Layer 8 of a small transformer language model trained on English Wikipedia (17 layers, counted from 0, width 128).
A neuron adds its activation times its output weights to the MLP's output. To switch it off is to set its activation to zero at one token and run the rest of the model.
A neuron's activation on a vector x is SiLU(gate . x) times (in . x), where the dot is the dot product.

Input weights of the MLP neurons that the questions are about. A number n stands for n times 0.0073.
n65 gate: -8 -1 5 1 10 2 25 43 -1 -11 -4 -20 -31 -2 -11 -2 7 14 -24 3 17 -33 8 15 -17 3 -6 -1 9 -32 -72 -27 71 39 -12 16 32 -10 -2 33 -12 -10 41 30 9 -5 -9 16 2 24 19 -15 12 29 -33 13 8 7 21 -2 22 -65 23 -54 -15 -5 -5 4 37 40 -1 40 19 -19 12 10 -35 -59 8 17 11 -18 20 17 51 -15 -41 -16 6 3 -20 0 26 61 57 -25 -2 -29 14 58 -36 -23 21 11 -58 39 6 12 -10 -12 -35 26 -8 -3 25 57 27 -34 -5 -77 -62 -35 -21 -46 -17 22 -24 2
n78 gate: -12 38 -13 19 -26 -9 -40 8 27 9 1 -10 -38 33 22 -36 41 18 24 28 -17 50 19 16 37 -1 -31 -33 -11 -44 -46 18 -6 -5 4 30 66 -9 -1 23 -52 -8 55 24 -19 3 5 4 12 25 -12 4 19 -19 39 -29 19 -28 30 11 6 -5 50 -22 -6 -8 -17 10 32 -20 -17 11 -1 7 13 -20 11 11 32 5 -26 29 -24 1 8 38 0 17 3 7 -44 -54 -6 47 52 -14 32 -7 23 -8 -22 -23 -6 40 -35 -5 17 -7 -35 7 -5 -5 -19 -11 30 -28 29 -39 19 16 -43 -5 -13 10 6 4 -18 7
n122 gate: 18 26 7 7 -21 25 -9 -8 -22 6 36 -29 35 -16 -7 -16 3 -4 13 8 -12 17 -28 -9 18 -11 26 50 -34 13 -12 7 25 -7 -20 29 3 -24 -7 -21 -22 -24 29 42 44 -29 -4 10 7 38 -23 28 4 18 14 12 37 4 33 -35 -13 -29 -24 4 -28 36 -61 -16 -39 -4 7 8 6 49 1 -6 15 16 -10 -30 21 8 23 23 -19 21 11 37 -6 3 51 -12 -59 32 -48 30 -4 -19 -5 39 -57 30 -11 27 -23 33 15 9 14 -2 4 -18 9 -9 17 16 9 -42 14 31 -12 -14 23 -42 -18 -11 27 33
n143 gate: 14 -37 72 37 6 14 -14 57 -39 19 -16 17 -7 5 -25 -6 -5 1 -7 -31 -9 28 13 1 -4 -42 32 -10 -9 14 -16 -16 34 -13 -19 -7 14 31 48 24 2 5 -40 -15 48 7 52 7 18 44 16 -31 -12 19 -2 -33 -4 10 -16 -28 26 -27 -4 -8 28 31 -12 13 -16 -12 10 9 22 40 6 9 -6 -20 14 -18 -40 -43 -29 -30 -10 30 31 -11 3 -30 30 78 17 46 6 5 2 19 18 -6 1 23 3 14 43 5 -31 1 -4 -16 17 -54 -4 -42 -15 20 25 -17 -4 34 11 -26 -29 -10 10 6 12 -2
n160 gate: -8 29 42 -16 24 -11 18 -2 -2 -2 7 7 68 -1 9 -11 60 15 -8 2 -38 -1 21 -1 46 -19 27 -2 14 -17 13 26 -12 7 -5 9 11 69 -8 -27 -40 30 50 -17 -29 15 24 -39 -11 2 -31 -13 -20 34 64 -8 -55 20 -2 -5 -28 2 22 -58 16 5 -6 13 48 22 3 -4 13 13 -14 -14 -25 8 -28 -26 2 -13 -7 -14 -18 29 32 8 13 -35 2 49 9 37 -22 9 -5 -1 35 11 -36 -51 -20 -6 19 15 -10 28 -11 -31 22 -17 2 -19 29 40 24 21 -15 3 5 23 -11 -9 38 7 -41 -6
n168 gate: -6 -1 27 42 -20 18 -36 6 14 79 2 18 18 25 4 8 -1 18 -23 -33 -31 -48 -3 -21 16 23 -7 -15 5 -12 -24 14 1 10 9 -9 14 -4 -26 -31 -29 -9 -55 -12 13 -12 25 21 -36 22 -7 21 10 -34 36 -10 -29 -46 -23 17 -18 -1 -1 -30 33 16 50 -4 -3 -11 -14 -14 22 -39 5 -8 27 -34 -11 -9 21 26 -42 -1 -28 10 46 -10 -14 11 -6 41 -2 -12 14 4 -29 36 7 8 10 7 -45 13 37 49 1 32 10 8 -11 -2 26 -1 58 17 -6 13 -3 -45 -3 -9 -8 -6 -19 21 -6 -14
n284 gate: 21 8 -38 -28 -29 -20 -10 -12 38 -11 -14 -2 -4 19 -27 -30 -29 20 -26 48 -3 -29 -2 1 6 4 11 61 42 21 -6 -10 -23 2 -6 -26 -35 4 -24 12 43 -3 -34 2 -26 -9 -10 11 -2 15 -40 -4 20 14 -7 -4 12 9 16 -6 -13 15 -4 19 -54 41 -24 -3 32 23 -46 15 36 -2 7 -6 10 -23 54 13 25 -16 11 -31 -31 36 -6 55 12 -29 30 22 -1 4 25 13 -65 -15 14 -12 45 47 -2 14 15 -9 35 -18 48 1 29 -23 -45 23 -38 34 48 -43 -21 48 25 13 -8 -47 41 -2 36 10
n288 gate: 3 9 32 13 22 24 -17 29 -1 -36 12 48 -30 -25 57 -7 9 14 -19 42 31 -9 -1 27 -35 7 -43 36 -10 6 6 -70 34 -57 -11 -29 -17 -26 4 -2 5 -6 25 8 -7 54 14 13 -22 2 -48 14 -34 23 -13 -33 7 5 -5 -10 3 17 29 -23 65 5 18 3 1 9 -13 32 10 17 -2 11 -10 22 -28 1 50 -5 -3 14 42 -32 34 -3 -32 17 -2 18 9 42 4 -20 -1 23 16 4 14 26 51 -9 4 18 30 34 6 17 -26 17 -30 10 23 18 9 -13 11 18 1 2 -4 9 -1 38 -31 11
n65 in: -7 2 -36 9 -94 -9 35 34 -7 11 4 26 -5 6 13 -16 14 -15 -14 -10 -46 -7 -22 -35 -34 9 27 -46 13 -33 -28 -5 -17 -40 7 -47 -3 -24 38 9 4 19 5 -31 6 -11 -41 3 24 -3 32 -22 37 -77 -24 -8 -9 43 58 -14 -24 -27 -27 4 14 -11 -2 27 12 -18 -8 29 30 -22 -4 17 31 16 -1 8 -2 40 14 13 -12 -12 -9 2 -3 4 -37 -34 -7 -28 27 -8 -37 -1 -17 -2 21 -34 18 3 -25 17 -2 -2 -87 -6 31 -11 20 24 -70 -47 -24 -2 -23 -7 -33 7 13 13 29 72 4 16
n78 in: -34 29 -4 -12 -32 10 -23 -9 24 -6 18 5 14 27 -3 -26 27 -5 1 -19 -12 19 -21 -3 53 22 -24 -21 24 -18 -18 32 32 6 -1 -12 32 -22 -29 -13 44 -21 11 -15 -7 -1 -13 11 -10 33 -45 -1 32 -24 -25 20 -11 5 43 -6 -15 7 33 -34 10 16 18 -21 -74 -37 -24 11 -8 14 14 -16 6 53 17 -18 -17 1 -8 -12 13 22 19 16 23 15 -9 -34 -15 19 8 -37 23 -25 -7 21 -5 -22 20 26 19 -13 -18 -28 -12 4 -9 -30 17 11 -23 -39 30 -28 38 -14 1 -1 41 -45 32 12 -16 17
n122 in: 29 -19 -37 -30 -2 -8 37 -9 18 24 5 -9 2 -35 -21 8 16 22 2 -12 -26 23 -1 -27 10 -1 -4 -16 -11 24 10 22 -17 -24 9 -7 -10 14 22 30 11 -7 -38 24 -3 3 -43 3 37 4 27 -40 -26 -22 5 -39 7 43 -30 11 13 22 -7 8 -15 -16 5 -30 -37 -25 -31 16 -9 -40 -11 6 -7 4 -66 -26 9 3 -7 -15 -36 7 -14 10 6 5 -21 -25 -5 -3 -13 13 1 1 -42 10 1 7 30 -11 40 9 -33 12 -8 36 12 -12 37 26 -5 3 19 22 -16 24 -40 19 3 -29 -14 16 34 -14
n143 in: -43 -20 -4 15 14 11 -33 -2 -11 -36 -5 4 -21 43 -16 -12 3 -11 -27 31 8 -26 -43 -26 30 34 3 -18 -13 -34 18 7 43 7 -12 4 12 37 -10 24 38 11 -21 12 12 -6 -2 -21 -14 -38 -18 21 12 6 36 8 19 9 48 2 41 -6 -17 1 20 -17 8 -8 3 -10 10 51 14 5 -9 -22 6 -13 -17 -13 15 -14 -33 26 22 -26 -6 -1 -42 6 48 -30 25 -8 1 4 -4 15 11 38 20 -12 53 -8 -46 -15 -11 14 25 -20 -20 8 -35 31 18 41 44 -14 5 -4 -13 15 22 14 -42 37 32 -8
n160 in: 31 -11 19 33 -44 18 33 -9 -44 26 9 15 4 10 7 24 1 19 4 35 37 -34 7 6 -35 2 -17 9 28 -5 3 14 15 5 4 67 -28 12 -13 -3 -16 9 -42 14 3 0 -33 5 -37 -15 -26 4 1 14 9 -4 7 6 -43 -3 14 15 -3 -6 -51 4 3 -19 -3 -1 -48 -15 -2 0 22 3 29 -19 -3 -13 -9 46 -10 28 2 -16 10 39 -6 12 49 -6 3 11 -12 -7 -10 -12 -20 -10 -16 2 18 73 -43 -8 10 -1 -28 -24 -7 -7 -11 45 -20 32 -16 10 36 0 14 -22 -20 -15 -13 -69 47 46
n168 in: 9 -6 29 59 11 39 -5 -4 -3 -16 -13 46 20 -26 -1 10 1 22 -27 -11 -34 -8 -14 10 -14 26 23 20 -7 -33 14 3 -14 42 -10 1 10 -27 -8 19 -15 39 12 -12 -26 43 -6 10 -34 12 -21 8 38 -24 -1 10 -35 27 -12 -12 -8 -1 -4 1 28 44 -10 6 -39 10 18 -11 19 -31 -6 3 13 -6 17 5 48 25 16 -13 -27 -18 29 -8 4 -12 23 -7 21 -1 53 51 -35 12 8 14 8 -50 15 23 8 38 -21 -33 7 -57 12 32 -39 -30 11 -28 -23 -3 18 -18 -26 -15 3 -23 -1 11 2 -28
n284 in: -22 -35 28 -11 -7 10 8 11 -1 30 -21 31 30 -53 7 45 -24 -24 -34 -33 7 -27 21 7 -30 4 4 -19 32 -4 4 -52 -45 23 42 14 -5 19 -2 -4 10 -13 24 12 1 7 -15 -1 5 27 19 -12 -1 1 26 76 -5 4 -42 8 23 29 42 -33 -34 -42 2 19 -59 -26 1 1 -6 -12 -5 63 10 40 -23 20 -2 -3 -1 61 26 -8 -32 22 -4 1 -13 24 -25 -32 3 20 -2 10 -60 -16 -48 13 8 24 -2 -56 1 29 6 -25 -22 2 -9 19 23 12 -18 -10 0 11 10 4 -2 3 -22 11 -2 1
n288 in: 16 -9 -11 -21 59 -15 -13 15 7 -21 -1 -21 19 -35 2 -55 -13 -13 -13 -12 -22 -5 19 -30 49 11 19 2 -26 43 -4 -25 -8 1 -9 33 6 70 -26 14 10 -19 10 -8 21 -27 -22 -49 -23 -38 1 29 12 11 12 -6 -77 5 -14 3 30 -4 -32 -48 -10 18 25 -35 4 27 -21 -1 6 -20 -4 6 -4 -17 -22 4 -35 -21 -24 -1 35 9 -2 25 -31 -21 -41 -3 8 2 6 59 -10 16 12 -17 -29 -12 17 -36 10 -40 16 27 -40 27 32 -4 -10 22 -5 15 14 26 -12 10 -1 8 -14 9 14 -33 0 -19

Output weights of the MLP neurons that the questions are about. A number n stands for n times 0.0081.
n65: 6 4 27 -5 2 11 -20 -32 34 -15 48 38 -42 12 -8 5 -10 -4 11 33 -21 -28 6 44 -7 41 -3 7 13 -28 -3 -2 4 -36 5 -3 26 27 -29 -12 -39 7 12 -51 -27 41 -12 -9 -54 30 12 -30 -26 -5 1 11 -49 -37 -4 34 -30 -29 -12 11 3 -3 35 20 -24 -4 13 -6 2 -3 -13 1 -52 -15 25 -51 -24 -16 -12 26 17 1 22 -21 37 6 -15 8 -17 23 -14 13 5 39 -4 19 13 2 3 4 -7 -14 12 -5 -13 -48 14 15 -17 24 6 -6 -3 -13 43 -70 -6 -48 5 6 -41 5 -5 -4
n78: 2 -15 -37 21 -19 -13 -9 -14 51 -22 30 -7 -10 -13 -18 18 1 -43 -5 -14 -23 -25 -20 -6 -31 4 -2 -10 2 -9 -4 -6 8 -17 -5 -12 10 8 17 -20 -21 -21 7 -41 -57 16 1 14 -11 17 5 11 -5 11 24 20 -3 -4 -13 19 1 -13 -4 -11 -4 -19 -11 -30 -20 -14 -31 36 -46 -18 12 1 -6 -13 -16 -29 10 -22 22 18 22 -16 -19 -53 -57 -3 -21 -2 -7 -11 8 21 -33 -14 -8 -19 4 -47 -27 11 -9 18 -17 10 -47 -3 18 -14 43 -8 38 -5 -12 16 29 7 22 1 -13 42 12 -24 -30 -7
n122: -30 17 11 4 -3 5 1 -26 -18 -9 25 -5 26 18 4 6 -6 -18 11 21 1 -17 -49 26 2 -1 6 34 14 -11 -5 -4 -9 -8 -36 0 9 -36 16 -20 -2 -20 -22 -37 8 -14 -12 -46 13 1 -28 23 23 -40 -19 -2 -33 -3 95 -2 18 11 34 15 36 -8 10 -1 4 -5 17 20 -18 7 36 3 -31 3 38 10 1 15 18 15 -22 -21 3 -4 -9 22 -7 11 22 6 1 16 -19 -34 -8 -18 2 -8 -15 37 9 -1 -11 8 15 -1 23 -22 -14 10 -17 3 12 -3 -7 -28 13 -21 -16 5 28 -15 -8 -22
n143: -23 -9 10 54 1 -26 7 -32 25 -23 34 -16 -4 24 10 -8 14 10 4 -42 -5 13 5 -7 10 -25 -21 1 -4 25 -10 21 13 24 20 -18 29 -14 -37 2 -23 26 -6 -35 -17 5 25 -10 28 10 -19 -44 25 29 -4 -20 10 -9 7 -16 30 -23 34 21 -18 30 -37 -21 -10 -2 -1 6 -1 -8 -8 -45 -15 28 -20 -3 5 -17 -6 -9 -4 33 7 6 29 15 6 9 -17 29 10 0 2 -11 -38 2 -16 -32 -22 -24 -16 3 6 -19 -23 27 -30 -33 20 22 22 1 -5 -36 -16 31 3 5 10 19 3 -1 51 22
n160: -27 40 -3 -35 5 -17 -15 32 24 -15 -13 21 -4 -37 -6 -4 -1 -10 23 -24 15 2 39 29 32 -49 5 -15 -17 11 6 10 -33 9 -18 -15 -17 36 -26 -5 20 20 38 18 16 23 9 22 16 -20 20 19 29 11 35 -20 -14 27 17 -10 12 10 -38 -2 10 20 -5 -10 -15 32 11 22 26 1 -70 11 7 22 -23 2 -39 2 2 -49 -13 -3 15 -16 -3 5 -8 -31 -34 12 -18 20 5 14 7 -14 -14 -15 -18 -61 -2 -9 21 -14 29 21 27 -10 -11 -23 -37 -18 16 -25 8 24 19 -14 -7 -20 12 -9 -10 -17
n168: 9 37 10 -17 -27 12 5 27 -7 6 6 -7 16 -10 7 8 -1 -22 21 18 -3 -16 -23 38 12 -19 26 -21 2 12 10 29 -12 1 -6 12 10 -18 -24 -29 7 -5 -34 -12 -1 -16 -13 -1 -23 -9 0 10 -26 16 18 -55 -20 -12 -10 -11 -10 27 35 35 6 26 -29 43 -12 1 -3 -54 -17 -4 -12 -14 -18 31 -1 32 -25 3 -10 10 9 -7 1 -50 36 -31 -17 -2 1 5 -10 -75 -1 30 47 -7 5 -9 -1 -36 -18 8 -9 -27 -5 -7 -22 -3 -11 17 37 33 8 0 11 8 -4 -4 -15 11 -12 -23 1 22
n284: -14 9 29 10 0 48 27 -33 -2 -15 -21 -25 1 -11 -15 4 23 18 30 0 8 -9 33 -44 37 -59 -7 -4 -16 -1 -31 23 -22 -19 2 -10 -31 13 16 -24 31 12 -33 -44 35 22 -9 -38 -1 -15 -7 -18 -14 5 12 -5 -12 59 6 31 1 -16 43 -7 21 -14 2 17 -4 15 32 20 3 -7 28 1 -27 28 -4 21 -22 -21 -34 22 5 -57 3 -6 -20 -35 -12 3 -14 34 20 7 9 22 2 -10 -1 -47 46 -30 28 17 -27 -27 -6 6 -19 11 10 -19 4 9 -26 -24 12 -50 -52 24 -7 -10 9 -37 -27 0
n288: -25 -17 -27 33 2 -6 29 7 -16 15 0 -1 -18 -27 -9 15 -54 16 25 -27 6 27 8 -10 1 13 -38 -25 21 -5 -10 -21 6 -6 5 32 14 0 -8 -34 -12 3 11 6 45 3 -6 -15 7 -4 -32 29 8 30 -5 10 -20 -14 7 1 17 9 16 42 -2 -11 -25 6 43 -8 -14 0 -1 -30 -32 4 -17 -9 60 -8 -3 15 33 3 4 -10 20 -30 -15 10 -2 -15 -59 -3 26 -38 29 11 8 -12 13 -9 -12 33 -44 20 36 5 8 19 -40 -28 24 21 -23 -19 -21 27 30 41 12 37 -8 -22 29 8 -1 -7

Each question names a token from some text and the token that comes next. It shows the vector x that enters the MLP there. A number n stands for n times 0.023.

Then comes g, the gradient of the next token's log-probability with respect to the MLP's output, scaled to length 1. A neuron's effect is roughly proportional to its activation times (output weights . g). A number n stands for n times 0.0042.

"f", then "le"
x: -30 18 -20 -19 6 3 37 -3 2 21 18 1 3 -18 17 -14 9 17 39 4 -5 -14 8 -1 -27 -1 40 -4 38 -1 -3 25 25 -15 19 5 11 21 3 29 9 26 0 -12 -6 -18 52 27 -29 -14 -11 10 -3 13 -44 28 1 7 -1 -14 -4 16 0 -5 -15 -49 28 -9 15 23 26 22 -31 -11 0 11 -23 -5 -13 -11 13 -14 9 -13 -28 -11 2 -2 17 -1 -8 7 -3 10 -14 -39 30 -9 -10 -25 -23 24 -68 7 -33 -4 -15 7 2 27 -46 12 0 5 1 -26 40 2 -22 -30 12 39 -30 -20 27 -6 -1 -18
g: -17 24 -20 10 -32 11 48 -27 -6 8 -12 -15 17 -52 20 20 42 12 7 -9 -16 13 -4 -25 17 -14 38 20 17 8 45 2 11 20 27 -28 -47 -16 -22 -4 -8 -1 12 0 -10 17 -23 -7 -13 23 -39 -22 22 -30 -2 19 20 0 15 0 22 -11 -27 -29 -22 -10 -15 2 -31 -12 33 -6 19 4 13 -23 -10 7 -6 -3 51 -11 22 -11 -28 -4 4 54 -29 8 -15 38 16 -3 -15 1 13 0 -28 -5 33 -3 -19 -6 -12 -40 26 -15 3 24 1 25 9 17 -14 -22 -18 -19 -2 -11 -12 -10 -37 10 4 -16 -19 27
Which two neurons, each switched off alone, lower its probability most, in order? n65, n143

"ly", then " Y"
x: 14 5 6 7 -35 10 22 10 16 -8 7 -41 20 23 -8 -39 34 -23 24 -40 37 16 7 1 17 20 37 16 -3 -13 7 38 18 23 -2 0 -10 6 -5 -12 -10 8 -10 -14 -5 4 -23 48 -21 -19 -25 -4 -8 5 -6 -10 -22 7 12 -3 -15 3 21 4 -21 14 8 -20 2 -1 27 -4 -35 12 0 -11 -27 6 -55 -3 -25 -8 12 6 -8 30 27 27 -33 -1 -9 -2 7 13 -3 -38 -1 5 24 -9 -34 -24 -3 7 -2 -29 -8 13 10 -1 -32 -10 -1 -19 2 5 -12 -11 -2 67 11 56 -19 -1 -56 -13 -2 0
g: -35 17 -16 -13 -14 8 -19 -20 12 -5 -18 9 5 -38 -5 14 -1 11 11 -1 -12 12 -2 16 -1 -11 14 29 17 -27 -14 -16 29 8 1 11 -21 17 -28 9 -4 46 -2 7 -34 -23 14 10 15 -27 11 -1 -6 -9 5 -40 -20 -4 30 21 6 10 -15 17 -44 -22 -18 30 16 27 12 17 38 -8 6 32 -12 -18 -20 41 -8 0 -3 -24 42 14 25 -34 -11 8 8 30 -28 15 7 -1 20 -5 23 -33 -49 16 46 -48 21 -8 -11 18 16 -34 3 1 0 -25 5 31 17 4 -10 -39 10 -9 5 12 -34 27 41 -16
Switching off which neuron hurts the next token most? n160

"r", then "oll"
x: 16 -17 32 20 -8 29 23 6 8 2 6 -5 41 6 19 -5 -11 -3 -26 -4 6 22 18 -1 14 6 7 4 10 6 20 12 2 16 29 18 0 25 -3 22 9 50 -30 -13 9 0 3 -19 -4 18 27 35 38 2 27 -24 -13 -1 17 -40 -5 -7 -14 17 24 2 22 -17 40 -42 -2 0 -31 6 0 19 59 30 -38 -30 -25 -11 -2 4 15 -16 16 16 34 0 22 -12 5 3 -25 7 -25 -16 5 15 -1 -42 -11 -23 -11 -18 -12 11 44 31 -37 5 7 -28 -11 13 -17 -26 -15 -30 30 58 -6 4 3 -10 -15 -21
g: 0 -32 41 20 -19 9 2 -7 -1 15 3 -33 15 38 31 -5 14 33 -6 5 5 39 3 17 -21 -43 -15 -29 34 30 -11 12 -2 -8 -27 -8 9 -42 -11 15 12 -34 14 1 7 -14 20 -5 24 5 45 20 30 -9 -3 23 -23 24 29 -7 9 -41 -15 -21 9 -29 -10 19 -41 -14 19 -6 27 17 6 -5 14 9 -8 11 14 13 21 33 23 10 -12 -4 10 18 -25 48 21 -3 -14 -2 -41 -7 -18 -7 19 30 4 13 -8 2 27 11 4 5 -36 11 25 -22 15 -5 -27 -19 -48 15 -37 -15 -30 16 20 1 -6 5
Which neuron, switched off, raises the next token's probability most? n160

"\"", then " was"
x: 7 0 45 1 13 -8 -27 -19 -4 22 17 19 15 5 4 -12 -8 -39 -10 -12 20 -6 5 2 -2 -11 -3 -7 -4 -2 12 -24 -10 15 -13 5 -12 1 8 -4 8 -40 37 -10 20 2 15 8 -26 22 -29 23 -30 17 19 15 17 -3 -14 6 -15 0 0 11 -30 -4 -26 2 6 1 2 4 -36 -1 -1 8 5 -20 16 -2 -17 -7 -12 0 18 -2 -30 3 -14 -2 3 19 -6 11 -17 41 -7 3 4 2 3 8 4 -1 2 0 -15 4 2 -17 19 -5 -6 -9 -4 13 -15 14 -10 5 -13 -7 21 1 -5 -9 -10 21
g: -5 5 -19 -19 18 -7 -6 14 -24 22 -21 -7 2 -13 -9 11 23 -12 -16 29 3 12 -13 -6 5 -6 -8 -12 -36 -8 17 12 26 24 24 -15 -2 3 10 24 77 15 21 22 -1 -3 -7 3 -24 4 11 24 11 1 6 -6 -43 7 -29 2 -10 17 -27 20 22 -6 -1 8 -26 7 1 0 16 1 4 -5 16 6 -40 25 -18 16 -44 -23 15 -15 5 -1 -4 8 8 8 25 4 1 35 36 25 -64 37 65 -15 -35 -19 5 -55 16 -1 -1 -16 -3 -27 3 -21 26 -26 -24 2 -19 -5 6 34 6 -8 16 -24 -37 0
Switching off which neuron hurts the next token most? n122

"er", then "\""
x: -7 28 -9 20 18 26 -13 -1 16 6 14 -21 -6 9 -16 10 -14 -8 25 30 7 14 4 0 -2 20 -41 -17 9 1 -42 53 -4 -27 -34 -4 -23 0 17 5 -5 12 32 -16 6 -1 48 27 8 -38 -23 -6 14 8 15 18 9 -6 -8 -42 -18 -17 1 11 -38 -6 -9 -12 38 0 10 -21 -43 8 0 15 4 7 20 9 -25 10 23 14 25 3 -21 -15 -32 0 12 3 -9 -4 1 7 -18 1 14 16 -29 18 -14 2 6 25 -11 -20 14 -10 12 20 7 -16 17 -13 -4 19 2 -5 -2 -7 -13 -7 14 0 -34 -18
g: -56 21 -28 -25 0 4 -29 7 -18 10 12 15 -40 19 34 -17 13 11 -1 1 22 3 -17 -10 -5 -13 3 -14 -10 22 -18 -7 -5 -2 -15 -7 38 -14 -1 -29 -13 24 -32 -20 -39 2 17 -49 16 7 -22 5 4 -5 16 46 -9 -4 -19 13 -4 26 19 11 -40 0 4 1 22 23 -25 1 -29 -6 -2 5 -4 -20 -9 26 -19 -19 10 9 -54 27 7 -28 17 -2 -47 1 16 0 46 -54 -20 -33 7 -21 41 13 0 14 15 -7 -19 -7 29 -22 -3 29 -19 -19 -3 -15 14 7 7 19 -15 21 -19 -16 -23 3 3 -28
Switching off which neuron hurts the next token most? n288

" to", then " f"
x: 9 -4 -8 3 -13 13 -11 4 5 1 15 -9 12 17 24 26 4 13 -5 -17 36 5 -21 3 9 12 -16 15 8 4 -12 -5 1 -11 4 -34 -13 -12 -4 -5 -4 2 13 28 8 6 13 27 27 -2 3 28 -12 -9 13 0 -7 -12 -12 21 -16 -3 -19 19 -17 -8 4 18 -12 4 -13 -10 -49 -19 0 -12 -1 -15 -20 0 33 -13 -3 -9 -14 6 -21 7 21 0 26 3 19 18 10 9 -13 0 -4 26 -7 8 21 -24 -29 -8 15 4 -7 10 -2 -8 -24 11 -2 3 2 17 -17 -5 16 5 7 5 16 23 -25 16
g: -15 -8 7 -23 -12 3 -13 7 -19 25 13 -30 -59 -41 34 -2 -16 -11 -9 -4 10 16 11 5 31 4 27 33 -16 -9 3 0 4 10 -23 5 11 -44 27 19 15 -12 -12 0 -35 26 -32 5 13 17 2 -48 8 6 5 -34 3 7 11 41 -3 -34 -27 -12 0 8 -14 -25 -34 14 -12 -8 7 -28 -8 -5 -19 -14 34 38 -10 -1 4 -28 10 12 -42 -8 29 -13 -27 12 30 -43 -17 -3 -25 14 5 -31 -6 25 7 -33 -18 -2 9 37 -22 -7 11 21 -8 -4 -11 27 4 -37 15 -16 -30 19 12 8 -24 43 -7 8
Switching off which neuron hurts the next token most? n288

"en", then "e"
x: 18 9 -17 5 -3 -2 -26 10 10 -12 3 13 -23 -18 -7 7 -37 -19 16 60 1 -5 6 1 24 -14 -1 2 -38 -10 18 20 -5 -8 29 -24 -27 5 1 7 -8 17 1 -15 -3 -31 -12 25 -24 -13 -29 -10 -26 11 -7 4 -27 9 -31 -19 -3 28 29 29 -19 -14 3 -6 43 5 -22 5 -46 10 0 47 54 -37 -42 5 -22 6 -2 7 -40 7 -15 -15 -17 1 -55 -24 -27 4 41 10 13 -19 18 -12 5 -26 48 -14 5 19 -6 -28 10 21 0 5 -22 13 2 -10 3 -5 2 14 10 -21 2 -7 0 10 40 17
g: -13 21 -3 7 37 10 -18 46 -6 -2 3 -30 -3 3 9 1 49 -39 1 -22 -36 -11 -26 4 -8 -17 28 -24 -3 22 48 25 -20 -1 17 -9 -4 1 -22 12 14 21 -4 -21 -15 -16 -19 -26 3 34 -15 6 24 -7 -15 5 -25 16 -4 -10 1 -11 10 -34 15 10 -11 6 -33 14 -20 24 -11 -24 19 11 0 3 -35 5 22 -7 -10 0 -36 -38 -26 -15 2 2 -18 -21 3 29 -35 45 -33 -23 -42 -3 40 28 -10 22 23 15 9 37 -12 -12 0 50 22 5 -10 -11 37 -14 10 28 9 -4 14 4 -19 8 -29 -10
Which neuron, switched off, raises the next token's probability most? n78

"is", then "es"
x: -36 3 1 -61 20 7 -14 -33 -38 -18 -4 25 26 6 19 -31 -5 10 -21 -58 29 -20 1 -2 21 11 54 -65 -29 -8 -8 -10 -25 1 -18 7 22 -24 -3 20 10 -3 21 10 -17 -19 8 -4 4 -8 1 -12 39 -10 -4 15 -32 5 -19 -16 -6 3 24 -8 -45 -30 16 15 -36 2 18 -14 -21 6 0 9 24 9 -18 -16 30 -6 9 -11 22 -18 -11 10 33 -1 2 14 -8 12 -38 51 -3 -12 -41 -9 50 -41 7 29 19 -9 -12 -5 -6 0 23 27 -2 -1 -17 -27 23 4 34 -36 19 -3 7 -4 -18 8 -20 14
g: -24 4 36 26 41 6 10 -41 -27 -1 14 -26 -25 -20 45 -19 -14 16 -18 8 0 -22 -36 -2 7 5 0 -17 3 -8 -34 9 -45 0 -16 22 12 9 -7 6 -31 -25 35 3 9 -37 -7 -16 -15 -22 23 1 32 11 18 -33 -5 -21 -15 -2 -1 -41 -6 6 10 -32 -11 -26 15 22 2 -13 -16 -12 1 -19 14 40 -30 -6 -6 0 -20 31 5 -15 1 26 2 -2 49 -9 -13 -35 -25 -46 4 -8 25 -3 -21 0 -6 12 40 -26 2 19 -29 19 5 2 -25 17 21 -27 -20 9 -20 -19 -12 45 18 5 9 -5 3 -32
Which two neurons, each switched off alone, lower its probability most, in order? n78, n160

"en", then "v"
x: -22 20 -17 -10 -24 2 5 -18 -16 1 6 9 19 4 -11 4 -4 12 -8 15 2 4 7 0 24 -24 31 -17 7 -8 -7 -14 -1 17 5 -26 -26 27 5 3 -7 20 20 2 15 -12 -40 47 -11 -9 -8 -13 -13 -10 11 10 -8 25 -16 -29 -4 7 11 20 -23 15 9 -9 -10 -22 -20 -28 -34 9 0 57 29 -12 -10 12 1 1 -2 -1 -37 12 -16 -16 9 2 -12 -25 -3 -4 29 -5 -7 -12 -45 -6 18 -31 27 33 34 30 1 -21 42 3 -6 -13 11 47 -22 -15 -15 -6 10 21 20 -22 7 25 26 -3 12 13
g: 6 -20 11 -1 33 8 -10 -28 2 11 -7 2 -9 -10 0 20 -42 1 22 11 12 -3 12 -6 15 25 4 -10 -18 -30 -11 -1 -23 2 8 9 -35 -24 16 3 23 -12 12 6 -5 -7 2 16 5 -3 -19 24 28 -24 13 8 13 13 -2 -14 -4 50 -23 23 8 17 -11 0 53 -12 -26 -4 -15 3 4 -9 -3 2 0 -3 -3 -21 19 18 -14 -94 -33 7 3 -4 -16 -52 -2 -29 -7 15 -48 10 -28 0 -30 -24 17 -26 -62 -19 4 -31 8 26 -9 19 -13 8 -28 3 -38 -20 0 2 23 30 4 7 8 -11 3 -35
Switching off which neuron hurts the next token most? n284

"z", then "it"
x: -18 19 10 -4 15 15 0 -21 4 19 11 33 6 -28 -13 11 -63 10 -6 -29 -17 15 4 0 6 -4 13 -9 9 -6 -48 -10 6 -34 13 -24 -4 21 21 -7 -13 -25 -2 -28 9 23 20 12 -10 35 -40 9 18 10 -4 29 2 5 19 -39 -16 -8 12 -7 12 3 -11 15 3 -16 -7 21 -53 -9 0 -9 51 6 10 -18 8 -2 15 16 4 10 -32 -7 28 0 -16 -4 4 -3 40 -3 11 -8 -19 -29 -12 -29 -14 -12 -10 -12 1 6 39 16 -25 32 -18 -21 -9 -18 26 -3 9 30 -1 -16 16 28 21 0 -14 6
g: 0 -26 -4 19 6 -24 -3 9 52 14 2 -42 -19 15 6 8 18 -13 -36 22 -6 31 6 -12 -39 -41 0 21 44 7 10 17 15 2 5 11 -5 10 -3 12 -11 -9 32 4 -23 -3 6 -24 -11 -41 -2 -20 14 -32 11 23 34 6 -10 8 34 -29 10 14 12 6 13 -7 -23 -12 -45 23 -11 -2 15 -64 1 7 45 -7 29 -13 25 -11 13 36 -16 3 -37 1 16 13 10 37 -13 33 -11 30 -35 -16 27 18 -22 7 23 -10 0 5 41 -20 3 -26 13 13 15 3 23 29 -18 -19 -1 -2 9 15 -22 4 -8 -16
Switching off which neuron hurts the next token most? n78